Layer 13 of a small transformer language model trained on English Wikipedia (21 layers, counted from 0, width 128).
A neuron adds its activation times its output weights to the MLP's output. To switch it off is to set its activation to zero at one token and run the rest of the model.

Output weights of the MLP neurons that the questions are about. A number n stands for (n - 500) times 0.0014.
n3: 513 650 496 606 295 695 443 239 273 504 553 552 509 468 708 483 564 376 617 559 668 490 439 462 366 323 254 594 423 611 517 500 538 754 220 500 270 602 539 425 584 538 452 328 872 982 370 533 294 398 569 486 641 589 568 512 384 491 381 538 533 510 350 405 581 635 287 677 717 399 505 364 284 495 509 752 604 765 473 378 728 772 291 430 221 421 388 625 554 620 560 513 386 559 517 547 478 195 543 176 570 420 522 647 327 741 790 677 372 706 465 509 535 301 297 500 874 614 517 672 283 453 241 557 591 312 523 540
n8: 541 405 541 355 379 417 614 478 598 467 239 580 634 590 534 563 305 643 514 617 496 460 413 396 385 541 550 607 781 677 603 471 361 508 195 592 481 622 548 468 325 229 172 407 737 550 554 351 426 809 456 691 435 311 804 465 631 361 800 124 469 403 315 532 422 564 561 419 708 414 308 404 391 408 238 539 409 521 627 566 581 625 373 651 508 642 669 224 508 650 411 368 487 563 581 612 520 399 426 312 343 504 517 601 377 512 504 617 875 627 436 537 416 529 449 465 621 621 667 543 532 699 541 292 600 281 605 475
n66: 727 442 466 526 426 543 396 378 518 436 483 496 562 553 484 573 791 361 170 517 376 275 451 469 347 597 544 398 737 275 582 315 456 496 825 292 500 589 608 542 609 443 600 568 500 307 462 441 288 441 496 566 634 377 170 449 576 551 443 561 464 500 424 682 608 479 758 450 608 412 441 625 463 582 622 532 446 664 555 680 173 622 309 759 365 857 521 631 721 687 250 611 452 787 468 464 643 331 708 476 574 525 278 215 382 491 694 431 643 733 467 644 492 440 425 262 576 321 376 259 350 299 355 765 491 512 465 487
n94: 494 638 366 316 405 516 490 427 484 656 624 419 772 529 603 518 372 512 603 734 415 588 556 546 350 491 395 538 344 597 597 327 659 428 379 570 488 667 335 595 379 491 660 427 470 532 591 590 385 544 394 477 385 643 500 390 460 348 490 553 550 684 477 361 420 671 447 432 658 556 682 484 431 579 397 377 602 435 438 506 484 388 348 582 363 275 456 561 381 467 526 613 417 471 462 605 485 556 397 305 603 596 519 473 363 644 424 475 451 617 455 596 579 494 568 631 588 515 500 650 435 654 666 438 506 305 433 519
n116: 523 433 429 375 477 595 500 779 477 230 467 511 358 332 219 626 654 522 865 630 347 500 619 444 391 586 335 489 684 459 649 444 408 477 500 551 440 701 496 419 470 572 622 408 540 640 579 548 762 357 511 438 354 496 748 348 560 496 407 643 365 375 374 660 522 471 691 493 496 695 512 629 327 378 237 468 526 504 638 539 437 419 612 484 250 329 485 514 508 532 484 500 588 504 409 528 667 347 372 567 415 350 357 492 365 598 386 706 701 424 559 590 225 633 578 415 559 515 426 619 575 642 327 812 622 377 550 537
n140: 737 359 500 406 554 592 408 515 470 304 263 458 651 181 518 523 236 586 177 233 500 666 808 439 524 372 478 471 352 529 699 510 301 433 604 552 482 436 914 462 367 427 410 76 346 689 732 184 378 451 747 826 379 467 569 549 342 529 530 473 495 433 359 388 551 477 395 633 611 573 378 529 173 592 589 556 472 440 448 825 535 723 586 747 716 140 669 670 774 474 263 481 422 431 249 575 523 605 515 527 467 548 534 724 400 361 646 812 557 486 923 615 444 661 554 314 681 481 310 624 622 324 265 486 305 518 779 433
n211: 607 374 438 600 532 500 467 372 750 655 568 583 377 507 418 530 529 681 504 503 399 452 659 674 259 524 500 355 477 521 497 449 532 531 410 429 397 543 297 554 367 615 344 519 397 587 282 350 364 710 360 553 587 438 556 405 521 322 691 516 646 607 352 674 415 604 770 442 616 396 383 594 553 406 365 720 636 500 544 772 421 512 510 554 539 683 424 724 597 585 447 396 475 356 432 630 641 458 335 512 518 527 376 610 479 493 570 301 599 510 381 620 322 570 575 396 583 540 432 616 546 367 607 524 538 243 454 705
n263: 812 607 515 174 510 721 736 284 605 732 443 388 221 500 566 379 449 486 357 319 571 552 536 577 346 404 631 68 449 461 523 548 687 664 715 509 672 708 434 462 351 273 448 555 634 368 281 407 741 598 157 86 546 356 180 571 606 462 321 528 582 578 642 505 508 311 702 581 577 651 223 544 516 520 371 629 731 742 274 486 239 396 413 754 574 519 345 585 742 609 849 403 732 436 166 576 628 569 459 581 609 539 515 454 462 722 628 421 768 551 522 519 448 500 360 412 348 704 746 477 564 131 597 371 240 554 387 759
n294: 620 593 541 247 479 448 525 370 574 571 574 343 496 578 481 419 474 497 899 565 698 354 664 267 547 524 573 650 422 744 474 641 443 497 465 454 608 409 613 624 493 552 740 420 525 613 480 363 676 504 487 406 653 510 523 497 635 466 577 713 658 362 386 609 394 523 433 433 568 510 428 455 515 503 221 565 638 511 520 369 359 543 443 251 288 674 670 497 565 456 542 394 317 399 541 408 353 613 464 409 241 510 367 579 503 449 624 507 614 536 481 338 338 466 608 489 528 763 487 549 478 346 568 295 490 557 493 470
n419: 786 176 550 396 538 166 473 509 569 404 446 593 417 842 515 548 437 616 438 640 526 414 702 381 413 281 773 454 115 663 440 583 370 529 448 308 504 536 488 529 351 652 545 488 594 399 307 642 744 256 228 577 403 417 460 475 450 724 491 421 438 868 408 427 517 541 562 463 447 587 721 530 436 593 367 549 529 726 351 429 396 380 629 667 350 624 751 477 450 621 711 630 466 620 636 426 716 488 469 486 652 562 420 371 699 358 360 551 384 500 309 359 590 208 590 401 286 643 449 596 670 286 446 562 623 742 632 517
n422: 636 515 589 452 587 446 640 481 692 443 592 603 496 474 500 473 419 327 208 305 511 412 489 654 493 458 417 493 483 514 225 539 537 699 447 392 443 480 350 609 352 609 574 674 656 557 360 432 259 369 631 496 320 479 623 442 628 436 442 409 602 664 478 379 620 514 642 349 568 507 662 608 430 583 595 424 454 537 578 440 596 545 351 451 442 700 629 623 764 485 573 507 558 230 510 630 530 537 685 579 599 344 554 648 288 361 504 514 722 633 405 461 670 348 445 584 388 486 567 408 213 517 183 440 543 344 330 419
n434: 307 114 648 208 388 466 241 546 371 629 401 486 349 565 605 555 791 448 615 553 540 505 425 545 347 656 576 380 537 696 472 424 549 433 582 430 424 404 566 646 453 569 340 563 597 736 447 530 379 160 607 702 88 457 779 586 657 348 348 391 708 521 325 463 488 659 700 722 419 536 657 611 185 718 161 470 689 61 595 482 853 389 309 565 730 660 615 473 591 182 564 418 451 436 210 335 512 582 632 484 608 419 625 398 353 658 524 383 670 270 537 671 355 660 480 660 615 345 419 913 864 518 629 335 476 424 193 524
n439: 483 469 358 483 297 449 438 531 591 376 685 733 587 474 508 392 611 591 505 534 409 536 719 430 554 582 772 479 596 633 203 706 586 612 301 423 527 253 431 422 512 623 582 535 900 286 383 416 289 421 250 363 408 492 305 518 512 339 551 563 363 174 430 581 531 480 446 208 588 402 685 433 537 475 560 571 166 418 388 547 725 496 575 456 589 549 805 651 471 665 444 379 373 674 325 739 465 642 597 565 464 517 304 571 583 371 352 242 228 416 700 583 528 753 483 563 426 590 476 316 431 592 671 599 585 632 682 764
n444: 472 594 576 543 500 629 649 442 625 315 581 497 302 543 415 418 471 544 754 583 493 544 717 457 521 286 596 452 239 455 609 582 465 476 387 426 478 612 537 517 408 415 405 381 507 483 441 482 248 574 377 312 619 538 533 494 702 422 609 383 485 651 540 557 401 326 510 500 540 468 587 479 670 444 680 598 480 625 469 355 389 503 370 464 398 480 531 331 668 662 525 710 636 321 548 389 430 341 584 133 548 435 521 500 404 548 556 242 619 286 665 763 607 497 656 722 453 510 468 642 485 560 438 578 622 452 500 616
n453: 444 486 117 509 509 461 920 258 509 346 628 504 338 353 300 389 655 705 461 504 513 301 577 636 539 543 416 410 496 165 799 457 193 260 877 576 275 451 298 453 547 644 411 532 399 708 379 354 633 544 529 606 532 367 352 397 517 632 562 455 413 625 252 462 581 454 427 381 790 687 468 687 368 596 217 477 590 491 543 504 835 523 530 297 601 636 651 448 685 417 531 405 653 408 456 518 629 520 619 811 560 376 578 582 410 182 500 504 470 492 476 568 370 592 589 463 757 487 524 715 481 330 341 581 688 580 412 504
n487: 504 511 525 526 647 507 665 285 530 514 604 395 451 594 556 424 637 654 500 515 692 562 580 496 424 511 338 500 625 504 549 407 561 413 426 370 645 521 663 489 364 497 564 520 458 438 297 458 527 500 430 295 397 453 649 447 406 360 548 476 638 287 228 511 527 366 791 553 603 623 335 690 548 551 103 224 676 500 385 446 312 545 464 428 796 543 620 524 453 577 243 377 544 507 537 474 391 562 435 242 625 475 319 369 629 587 680 463 425 410 258 576 525 438 593 383 511 546 548 559 775 643 738 571 489 520 419 744

Each question names a token from some text and the token that comes next. It shows the activations a of the neurons there, in the order above. A number n stands for (n - 500) times 0.0073.

Then comes g, the gradient of the next token's log-probability with respect to the MLP's output, scaled to length 1. A neuron's effect is roughly proportional to its activation times (output weights . g). A number n stands for (n - 500) times 0.00078.

" and", then " p"
a: 500 480 496 559 490 479 512 496 490 498 492 498 497 478 498 498
g: 387 532 506 423 482 581 310 437 594 483 413 415 329 486 440 570 582 434 409 168 480 301 449 321 656 612 615 563 663 424 479 522 646 484 614 380 597 497 641 429 605 446 462 595 521 522 496 585 517 374 555 477 348 423 532 478 632 554 459 533 763 605 369 673 693 607 480 477 263 296 619 620 595 381 688 551 362 492 649 256 376 652 453 400 595 599 406 544 630 491 368 562 628 455 548 518 553 377 400 612 530 489 389 542 221 593 544 481 576 524 402 213 456 489 714 392 670 624 484 447 641 657 341 574 437 505 473 518
Which neuron, switched off, raises the next token's probability most? n94

" their", then " own"
a: 499 499 495 497 550 498 774 489 484 496 494 492 496 478 653 478
g: 583 543 327 677 543 504 484 325 489 450 408 500 484 495 417 495 385 467 630 538 509 649 493 574 280 669 527 561 442 422 584 493 687 755 503 535 375 670 397 450 617 492 448 488 516 516 280 295 559 685 344 489 471 520 518 616 550 430 573 516 367 259 428 521 510 654 562 532 651 579 525 633 579 678 630 609 524 609 380 574 439 533 399 546 494 504 448 483 461 585 476 458 395 523 344 514 425 717 26 455 543 453 496 237 390 413 510 597 594 558 449 409 708 480 545 689 333 534 452 635 317 673 477 423 627 261 432 500
Switching off which neuron hurts the next token most? n211

" in", then " the"
a: 494 499 484 491 518 498 488 496 486 497 479 614 489 494 479 481
g: 499 447 601 492 595 234 220 277 377 615 338 429 435 552 676 635 507 517 389 568 364 439 408 510 439 637 478 404 621 484 436 656 334 416 418 340 527 276 621 511 632 420 412 696 555 478 532 715 273 487 575 552 578 447 645 575 498 618 369 577 408 533 719 361 486 594 487 574 649 589 638 551 443 464 330 574 636 264 704 596 482 441 451 522 549 598 580 556 298 407 481 457 670 494 451 507 497 644 787 651 388 359 682 575 349 541 587 546 409 543 566 389 539 368 453 527 570 400 382 610 343 509 462 613 417 491 393 509
Switching off which neuron hurts the next token most? n434

" Ce", then "ri"
a: 552 484 478 497 495 499 492 500 482 495 481 487 478 486 498 499
g: 601 585 609 452 497 362 397 415 502 423 650 383 342 574 582 563 478 627 416 298 532 550 459 436 556 485 728 433 541 283 504 635 503 369 450 385 708 446 699 460 477 402 280 643 572 393 672 531 563 581 662 285 608 387 583 550 467 738 608 535 652 632 434 509 558 528 406 729 701 472 383 479 521 508 419 489 509 451 476 377 359 371 442 395 606 524 687 539 500 546 582 579 564 659 414 529 387 610 388 507 439 351 745 475 556 406 103 677 555 429 432 558 343 276 445 442 466 465 494 538 507 594 600 335 497 578 312 506
Which neuron, switched off, raises the next token's probability most? n3

" that", then " Bennett"
a: 502 478 491 478 487 482 481 478 617 837 499 497 488 496 484 480
g: 211 518 395 561 720 539 501 479 629 491 637 646 602 455 314 555 451 440 605 690 433 478 446 535 447 337 587 561 471 538 357 690 645 325 515 728 544 501 470 365 451 464 713 520 459 650 456 639 713 446 477 374 492 434 543 430 497 532 503 530 322 387 553 540 549 330 597 298 562 522 460 447 590 467 588 539 389 401 482 437 577 469 410 501 666 567 519 491 530 572 419 508 442 672 417 656 572 569 504 501 580 547 298 489 487 365 525 598 233 446 510 319 111 395 451 381 414 549 561 486 720 635 305 568 521 673 752 325
Switching off which neuron hurts the next token most? n419

" |", then " Is"
a: 710 478 494 481 487 497 491 490 492 486 499 499 499 495 495 478
g: 387 598 509 547 576 484 659 557 534 274 407 418 668 633 524 470 289 605 474 352 613 449 604 734 283 524 476 575 445 683 267 361 519 383 449 395 395 564 519 369 542 711 533 437 486 749 407 332 707 593 491 523 399 428 442 403 592 297 681 668 494 584 474 611 614 452 594 302 522 471 279 544 397 421 415 435 376 604 488 418 599 407 597 514 530 335 458 382 629 525 540 572 422 479 461 406 553 335 316 723 466 485 425 644 542 533 299 615 355 408 580 568 715 615 629 545 590 497 500 580 696 346 559 573 354 505 605 496
Which neuron, switched off, raises the next token's probability most? n3

"s", then " later"
a: 486 495 487 548 802 498 566 479 482 489 499 494 537 480 500 486
g: 618 645 505 418 563 323 465 624 293 555 354 355 421 363 551 521 482 548 468 521 514 720 614 342 558 520 698 428 569 416 489 364 507 492 427 741 613 514 393 491 506 486 398 299 610 459 474 606 662 628 432 539 372 401 510 479 615 494 621 362 715 764 280 455 579 498 443 282 446 541 618 420 612 538 383 366 446 393 415 191 574 340 421 568 411 663 428 582 423 477 781 642 547 674 431 386 439 760 415 518 451 467 427 582 495 523 393 668 415 358 562 682 417 333 459 508 693 403 488 501 539 610 510 492 599 469 627 512
Switching off which neuron hurts the next token most? n116

" and", then " A"
a: 497 487 497 623 497 564 478 498 479 489 489 499 497 492 496 616
g: 575 459 417 639 521 783 409 450 541 551 491 383 376 662 277 478 585 469 611 293 634 591 572 433 477 452 624 628 477 658 456 316 433 571 435 264 382 633 553 530 506 608 418 538 433 674 420 418 398 492 533 528 353 553 382 698 517 560 508 610 670 576 427 417 496 519 563 516 496 443 327 520 577 639 320 326 326 435 331 459 662 540 631 581 518 529 418 530 547 433 488 183 368 471 543 350 489 447 326 246 472 416 363 440 464 608 480 570 702 553 561 618 597 479 772 538 673 615 639 424 672 336 410 492 696 570 372 552
Switching off which neuron hurts the next token most? n487

"y", then "che"
a: 500 498 488 619 495 500 622 486 499 498 495 491 478 492 495 482
g: 415 541 471 436 448 622 432 444 542 513 504 356 613 231 541 582 262 437 598 652 480 575 546 347 453 609 516 613 311 505 563 494 584 388 468 629 482 482 500 289 520 541 822 346 456 649 479 361 269 524 499 551 539 407 699 681 594 523 605 415 495 634 543 497 559 321 492 624 716 669 405 524 603 369 683 530 486 527 540 432 735 319 488 467 248 300 590 342 627 372 420 658 625 345 348 570 483 553 575 432 442 700 435 584 298 539 519 565 671 391 469 598 595 400 606 525 248 534 382 514 511 495 498 451 399 490 558 485
Switching off which neuron hurts the next token most? n94

" to", then " capital"
a: 493 496 977 496 488 496 490 656 485 499 485 478 494 500 484 478
g: 504 408 488 352 549 374 400 550 497 489 302 608 611 419 481 626 586 513 280 546 473 490 587 675 582 433 524 560 463 337 403 464 272 409 351 430 444 635 305 608 568 396 499 662 404 374 398 371 563 458 599 543 530 214 614 564 668 250 469 592 707 619 425 518 531 519 307 612 533 590 525 373 624 280 555 608 285 596 521 405 286 490 460 331 511 537 401 509 463 508 580 637 524 291 345 539 557 616 446 702 432 504 406 579 593 738 393 501 485 516 615 449 680 537 451 696 702 451 608 456 548 529 586 592 519 559 467 782
Which neuron, switched off, raises the next token's probability most? n66

" to", then " perform"
a: 492 497 780 478 495 490 490 651 494 497 485 479 496 497 487 482
g: 416 602 394 524 527 526 330 369 580 507 387 440 544 560 427 492 430 667 476 546 524 519 542 230 455 623 364 558 640 495 574 567 606 586 449 746 498 702 527 457 508 647 304 432 660 439 589 451 378 491 355 434 300 617 336 321 462 534 425 472 623 406 574 404 801 485 515 501 623 578 530 667 389 703 648 569 609 543 284 567 550 490 539 501 409 685 219 630 456 511 485 535 486 604 396 516 426 570 462 563 408 397 541 573 377 342 716 346 296 715 503 549 561 410 464 407 341 651 354 532 462 297 574 677 578 467 290 558
Switching off which neuron hurts the next token most? n66

"ster", then "."
a: 498 494 484 509 671 504 489 492 494 490 497 499 496 494 487 499
g: 580 640 532 596 508 649 622 478 585 303 366 732 597 552 687 401 463 472 546 629 393 741 499 487 482 574 455 668 626 415 520 488 291 401 504 593 458 608 322 368 489 497 364 479 501 430 484 542 761 486 393 422 604 692 510 351 538 389 387 493 344 489 535 743 446 577 505 584 526 484 544 573 717 618 436 471 428 367 240 437 563 376 475 545 426 577 547 791 423 628 420 553 337 393 476 404 506 455 619 362 496 398 487 479 561 386 268 326 495 605 564 437 586 623 457 569 299 560 334 317 422 581 342 551 636 519 358 752
Switching off which neuron hurts the next token most? n116

" |", then " I"
a: 832 489 496 480 493 498 513 483 494 489 499 499 499 490 494 479
g: 381 619 472 615 373 440 328 564 489 409 578 603 373 491 562 575 398 611 530 355 695 528 505 446 413 469 687 563 368 608 357 421 554 359 491 420 295 578 511 420 410 770 601 487 530 666 481 418 486 524 645 596 354 573 597 456 478 467 671 495 523 665 370 424 616 561 441 474 923 588 370 461 465 498 530 545 389 471 328 557 544 373 694 526 297 581 525 675 303 519 413 591 364 614 551 425 519 296 441 305 382 447 659 463 490 386 611 738 491 579 536 386 527 476 348 423 406 446 511 521 655 348 430 311 573 699 670 573
Switching off which neuron hurts the next token most? n3

" had", then " been"
a: 479 478 498 479 478 493 493 530 554 483 480 498 487 487 481 478
g: 610 517 666 519 517 573 488 494 838 643 655 511 283 564 563 438 291 553 460 382 667 487 671 444 477 474 468 491 604 524 499 543 424 550 526 703 451 534 603 386 513 543 423 654 491 502 529 251 429 499 550 370 507 368 460 591 779 637 659 631 491 294 476 422 587 444 376 481 654 578 413 532 676 253 455 392 534 346 401 572 373 482 509 496 545 502 613 585 522 444 552 498 468 536 553 523 460 592 215 386 545 421 285 486 424 393 309 214 569 711 289 479 489 560 629 527 254 501 536 509 368 694 535 382 599 625 485 472
Switching off which neuron hurts the next token most? n294

" current", then " trend"
a: 500 500 489 489 697 488 478 481 483 487 498 499 496 488 592 499
g: 432 466 533 175 697 485 624 378 473 761 630 343 564 490 576 558 538 525 460 446 666 394 516 524 469 502 491 626 814 293 638 537 402 600 671 546 214 435 701 435 461 468 395 469 585 484 383 461 425 302 368 530 476 200 501 482 433 714 580 625 411 429 313 471 479 649 591 410 421 611 476 509 594 547 485 419 411 423 531 509 380 499 471 610 645 557 342 418 660 515 661 454 651 280 518 569 511 423 596 410 500 431 688 619 463 460 565 692 518 406 568 572 692 381 469 341 447 340 511 388 453 380 580 577 490 507 662 472
Switching off which neuron hurts the next token most? n453

"|", then " F"
a: 479 558 487 478 488 495 487 497 484 482 497 489 494 492 508 493
g: 382 377 549 481 466 393 644 528 350 457 446 674 554 592 334 384 623 524 452 394 572 586 468 356 548 481 472 575 530 627 474 543 167 486 437 267 460 674 436 493 609 428 519 537 450 577 369 498 645 450 516 408 454 535 734 446 747 519 544 435 519 352 646 610 463 421 465 395 283 475 484 617 505 598 616 387 340 587 394 475 642 617 526 516 392 714 558 574 526 737 409 525 408 551 575 498 407 132 322 320 459 375 327 614 406 545 688 609 429 472 564 471 492 533 572 449 686 586 508 284 627 598 449 732 462 565 699 544
Switching off which neuron hurts the next token most? n8

" were", then " not"
a: 484 480 481 478 489 496 479 481 625 499 479 494 488 497 494 478
g: 646 596 493 509 609 396 557 345 416 570 579 640 527 381 586 545 423 704 414 694 499 427 386 438 323 334 448 426 430 546 399 630 521 381 757 598 487 577 456 445 568 595 460 502 552 422 438 477 434 424 620 549 404 366 520 451 230 434 622 375 506 489 325 616 586 644 529 311 616 465 615 249 467 436 602 667 313 490 264 592 460 404 411 359 405 393 554 634 355 638 545 407 510 625 359 482 390 613 726 390 458 655 537 476 574 687 280 513 410 483 451 569 713 409 595 624 422 592 520 546 305 804 623 480 543 532 554 620
Which neuron, switched off, raises the next token's probability most? n294

"3", then "–"
a: 497 499 500 478 496 500 478 493 486 499 547 498 489 499 492 551
g: 435 421 581 440 587 562 304 593 600 327 556 421 500 579 394 620 664 349 470 424 422 532 507 486 482 394 505 520 353 423 492 539 545 468 593 430 530 323 620 492 403 542 461 324 451 352 579 328 496 553 580 627 616 554 679 585 641 529 315 538 468 398 524 437 553 655 624 485 518 413 489 516 691 467 459 437 624 485 444 527 788 541 512 389 512 456 344 377 623 340 249 590 430 344 594 779 624 231 628 390 583 534 590 506 378 556 560 519 693 611 606 448 443 736 456 473 606 464 385 474 438 700 473 276 679 243 685 287
Switching off which neuron hurts the next token most? n422

"ala", then "-"
a: 500 497 490 483 499 491 490 498 478 500 631 500 493 482 488 497
g: 668 574 447 457 444 563 406 503 547 492 496 537 377 612 487 356 732 439 364 393 651 425 463 706 714 697 626 530 333 566 428 541 586 426 449 316 525 453 347 394 531 562 556 439 462 520 567 664 505 489 461 591 538 436 501 410 507 393 392 670 584 501 600 310 494 579 722 475 613 502 580 463 513 422 445 373 466 421 631 141 510 429 611 429 671 471 643 550 471 305 275 457 397 542 552 465 372 457 678 490 530 486 569 651 539 703 403 461 558 413 676 427 376 608 709 418 427 424 563 783 292 461 351 525 232 374 674 494
Switching off which neuron hurts the next token most? n422

"ga", then "li"
a: 485 499 499 496 490 498 499 497 498 481 499 483 496 689 498 498
g: 298 431 726 573 549 352 574 492 504 384 546 309 334 636 620 521 500 599 609 472 640 608 707 619 444 576 334 612 298 541 590 700 575 241 644 633 332 321 589 554 482 506 713 524 566 647 464 483 341 606 545 471 345 491 510 481 488 605 523 682 361 395 568 530 516 327 460 591 653 689 434 497 549 351 446 478 603 366 296 441 351 605 445 538 594 405 466 546 657 426 602 465 456 258 371 330 417 419 316 587 458 496 483 422 563 509 443 541 506 593 507 587 368 374 562 404 457 756 518 759 295 582 508 445 602 447 461 488
Switching off which neuron hurts the next token most? n444

"aw", then "ful"
a: 500 495 478 489 482 480 491 479 487 499 491 491 494 480 499 492
g: 355 555 534 514 365 468 541 444 583 545 621 588 524 347 555 322 452 487 381 317 580 355 541 568 519 782 588 720 529 461 412 527 519 457 394 518 633 594 668 508 468 638 538 674 531 396 736 441 362 500 475 605 396 343 510 445 288 487 507 382 420 530 739 454 432 541 446 260 351 498 613 371 582 377 324 330 414 573 491 564 559 764 585 555 500 426 426 418 449 309 404 639 492 473 429 566 455 401 729 320 458 370 360 586 561 475 424 781 537 498 504 510 458 304 650 623 485 605 749 423 641 404 554 631 518 644 591 351
Switching off which neuron hurts the next token most? n263

" serving", then " until"
a: 500 500 480 487 478 499 479 489 604 496 489 480 481 491 519 494
g: 526 441 575 358 391 514 559 515 468 503 466 713 604 398 737 385 382 543 277 539 396 543 461 595 441 696 474 259 427 654 506 640 604 693 622 447 460 278 430 366 502 450 421 583 457 344 498 289 438 475 805 440 541 474 599 496 576 422 559 489 471 445 477 457 602 464 467 629 556 441 370 544 632 661 240 547 750 575 366 503 502 403 643 559 470 435 648 619 531 659 350 598 382 577 370 563 587 678 551 591 450 327 521 580 475 546 157 449 372 390 662 568 655 463 538 514 399 474 357 619 385 439 573 583 429 406 655 354
Which neuron, switched off, raises the next token's probability most? n294

" Bennett", then " attempted"
a: 499 491 499 485 480 499 495 487 803 500 601 500 498 494 495 499
g: 560 622 441 730 589 586 444 550 578 617 488 394 378 514 541 777 527 303 603 635 543 449 499 532 561 564 587 449 449 453 451 336 457 347 430 304 561 685 614 342 282 529 437 380 498 361 604 369 630 655 319 387 457 418 441 468 481 554 554 433 469 594 339 462 518 258 562 379 548 719 459 535 426 595 351 493 693 583 477 649 578 412 301 464 603 476 584 471 508 448 659 403 481 527 585 507 554 513 507 486 506 604 389 337 763 560 498 446 653 564 309 358 347 693 264 659 749 736 322 453 458 442 453 470 396 587 567 492
Switching off which neuron hurts the next token most? n294

"ing", then " "
a: 500 497 498 483 486 499 484 753 483 496 497 499 500 497 579 485
g: 533 426 372 236 640 622 504 433 530 445 538 326 313 634 361 539 492 534 444 389 314 460 536 520 425 491 330 442 617 588 383 331 457 572 548 374 605 714 399 533 518 551 668 557 554 542 226 442 538 519 557 346 401 482 361 603 623 689 612 544 575 548 645 417 497 394 517 591 317 480 535 598 535 780 453 408 522 458 376 385 398 781 482 494 552 447 355 513 645 444 640 296 501 646 461 671 495 339 349 483 623 585 387 600 396 420 531 357 732 431 653 654 485 493 650 399 569 597 389 350 541 549 733 549 538 348 491 644
Switching off which neuron hurts the next token most? n263

"r", then ","
a: 493 500 498 639 486 499 541 480 485 500 487 500 936 526 481 491
g: 593 398 390 683 382 502 560 485 383 526 454 610 373 492 382 398 506 635 485 595 515 482 584 433 530 600 513 550 546 396 565 233 472 597 530 484 549 635 411 567 407 565 535 605 369 588 594 736 540 453 294 446 460 671 438 401 726 484 525 778 503 595 500 561 601 382 527 432 586 537 614 482 663 483 435 464 423 617 450 600 477 230 501 529 351 421 438 543 525 621 387 670 458 429 505 526 507 456 261 267 439 387 420 245 651 375 471 802 524 644 309 483 532 557 386 604 241 585 409 411 414 565 309 649 552 562 493 784
Switching off which neuron hurts the next token most? n94

"Found", then "ry"
a: 500 500 498 486 478 498 495 490 478 498 531 499 489 478 483 496
g: 563 594 629 301 363 542 399 581 627 607 568 428 237 746 740 490 354 556 562 505 358 520 694 439 417 349 345 396 596 482 560 793 583 646 410 421 399 531 509 355 468 454 642 665 660 596 424 410 615 619 572 487 554 604 713 433 331 598 552 559 503 491 494 574 432 559 381 409 599 408 584 253 474 496 441 478 423 444 482 605 454 255 550 364 507 676 504 514 655 461 499 309 478 629 478 445 414 586 402 610 525 545 520 706 457 509 431 634 520 478 541 471 316 386 417 323 170 632 396 662 422 491 616 413 443 479 444 583
Which neuron, switched off, raises the next token's probability most? n294

" he", then " seem"
a: 483 490 499 478 612 499 478 495 496 479 483 499 497 482 497 545
g: 625 516 467 564 636 455 462 538 561 673 449 633 665 355 553 476 268 440 393 513 504 314 557 473 387 503 740 604 425 295 501 389 469 464 477 560 513 573 639 570 625 671 285 557 500 556 404 365 589 401 399 399 590 338 437 352 505 393 571 543 440 598 521 436 692 532 446 455 663 520 433 559 427 667 520 411 641 449 342 580 542 583 474 498 540 479 482 514 286 727 692 368 661 517 532 572 480 350 657 529 304 529 499 321 685 386 171 329 341 569 751 618 389 338 501 489 570 484 558 617 532 544 277 549 495 718 513 427
Which neuron, switched off, raises the next token's probability most? n116

" |", then " Eli"
a: 801 485 491 482 489 496 479 493 496 491 499 499 500 491 495 482
g: 476 575 223 640 694 443 531 468 657 597 499 389 516 621 594 345 276 550 546 440 521 488 547 555 458 751 436 483 578 662 287 512 548 339 486 471 377 657 416 485 475 612 522 257 414 589 432 509 571 427 470 554 454 490 361 356 444 399 654 670 556 720 400 618 645 466 472 348 599 568 232 521 468 584 405 753 403 577 379 562 709 379 676 605 428 503 405 588 586 528 465 635 482 491 437 317 485 321 467 403 454 343 695 541 417 450 425 781 278 595 459 390 495 502 449 476 459 467 320 592 629 514 449 563 497 615 680 483
Switching off which neuron hurts the next token most? n3

" Mil", then "o"
a: 500 500 499 499 500 500 499 500 543 500 660 500 497 478 500 496
g: 480 400 604 572 372 473 607 459 419 615 433 496 627 499 425 608 777 691 534 456 364 554 495 603 234 443 703 367 398 416 458 372 484 357 561 253 476 422 592 612 533 716 412 447 428 505 270 698 421 307 447 435 431 536 627 533 532 369 440 498 691 614 542 722 500 571 527 582 394 481 651 457 558 647 362 766 449 574 486 632 440 741 403 490 278 374 402 597 400 525 476 574 531 607 352 260 499 563 435 536 436 280 638 439 544 582 585 564 367 365 559 559 445 600 426 351 608 598 524 469 466 500 663 387 673 390 493 502
Which neuron, switched off, raises the next token's probability most? n422

" Ra", then "cha"
a: 493 694 492 490 494 499 484 496 486 499 492 500 499 480 500 485
g: 393 452 615 484 460 590 277 619 451 537 503 474 559 424 400 423 491 660 514 497 489 688 171 445 558 330 543 742 519 677 670 255 460 501 321 403 464 228 313 605 456 624 359 492 529 471 603 475 661 504 649 564 462 588 670 533 530 334 581 553 587 544 500 428 519 483 556 432 305 557 231 480 549 492 421 561 585 553 445 393 676 895 427 687 415 508 563 528 545 401 577 541 572 505 609 582 512 372 593 452 464 481 752 515 388 498 600 429 571 501 356 383 361 484 358 478 610 381 551 557 556 605 421 573 321 584 468 332
Switching off which neuron hurts the next token most? n8

"ed", then " to"
a: 499 499 579 486 479 498 479 489 497 500 479 499 487 499 625 489
g: 383 530 529 502 542 451 526 614 240 531 554 431 518 502 529 535 655 551 558 458 603 472 318 600 295 453 518 472 258 594 573 575 391 428 515 578 372 399 631 545 550 296 582 282 496 600 500 466 359 502 405 323 440 467 588 529 337 370 560 548 721 264 462 550 400 608 646 559 356 307 436 503 370 482 772 635 738 412 632 608 607 470 267 617 562 327 370 535 613 670 391 600 453 474 676 519 549 477 491 488 618 463 378 550 456 499 751 397 480 687 635 269 598 725 475 477 402 662 558 559 419 474 568 464 560 448 547 335
Which neuron, switched off, raises the next token's probability most? n453

"ature", then " death"
a: 500 495 495 488 656 483 617 503 490 498 498 479 498 480 480 524
g: 466 525 405 663 554 530 622 542 398 501 683 387 485 612 820 557 580 388 501 576 496 644 568 514 423 519 479 388 622 562 374 437 252 360 635 520 326 484 421 634 505 519 420 380 425 524 408 515 402 433 650 567 320 554 356 576 556 516 469 348 460 504 353 581 333 407 421 413 720 473 478 373 311 503 482 343 502 429 466 591 381 552 372 764 595 631 313 579 478 430 622 517 745 388 465 467 490 360 551 335 432 468 713 719 473 543 455 375 592 689 477 535 390 471 420 643 564 704 569 477 640 758 655 347 294 518 424 587
Which neuron, switched off, raises the next token's probability most? n116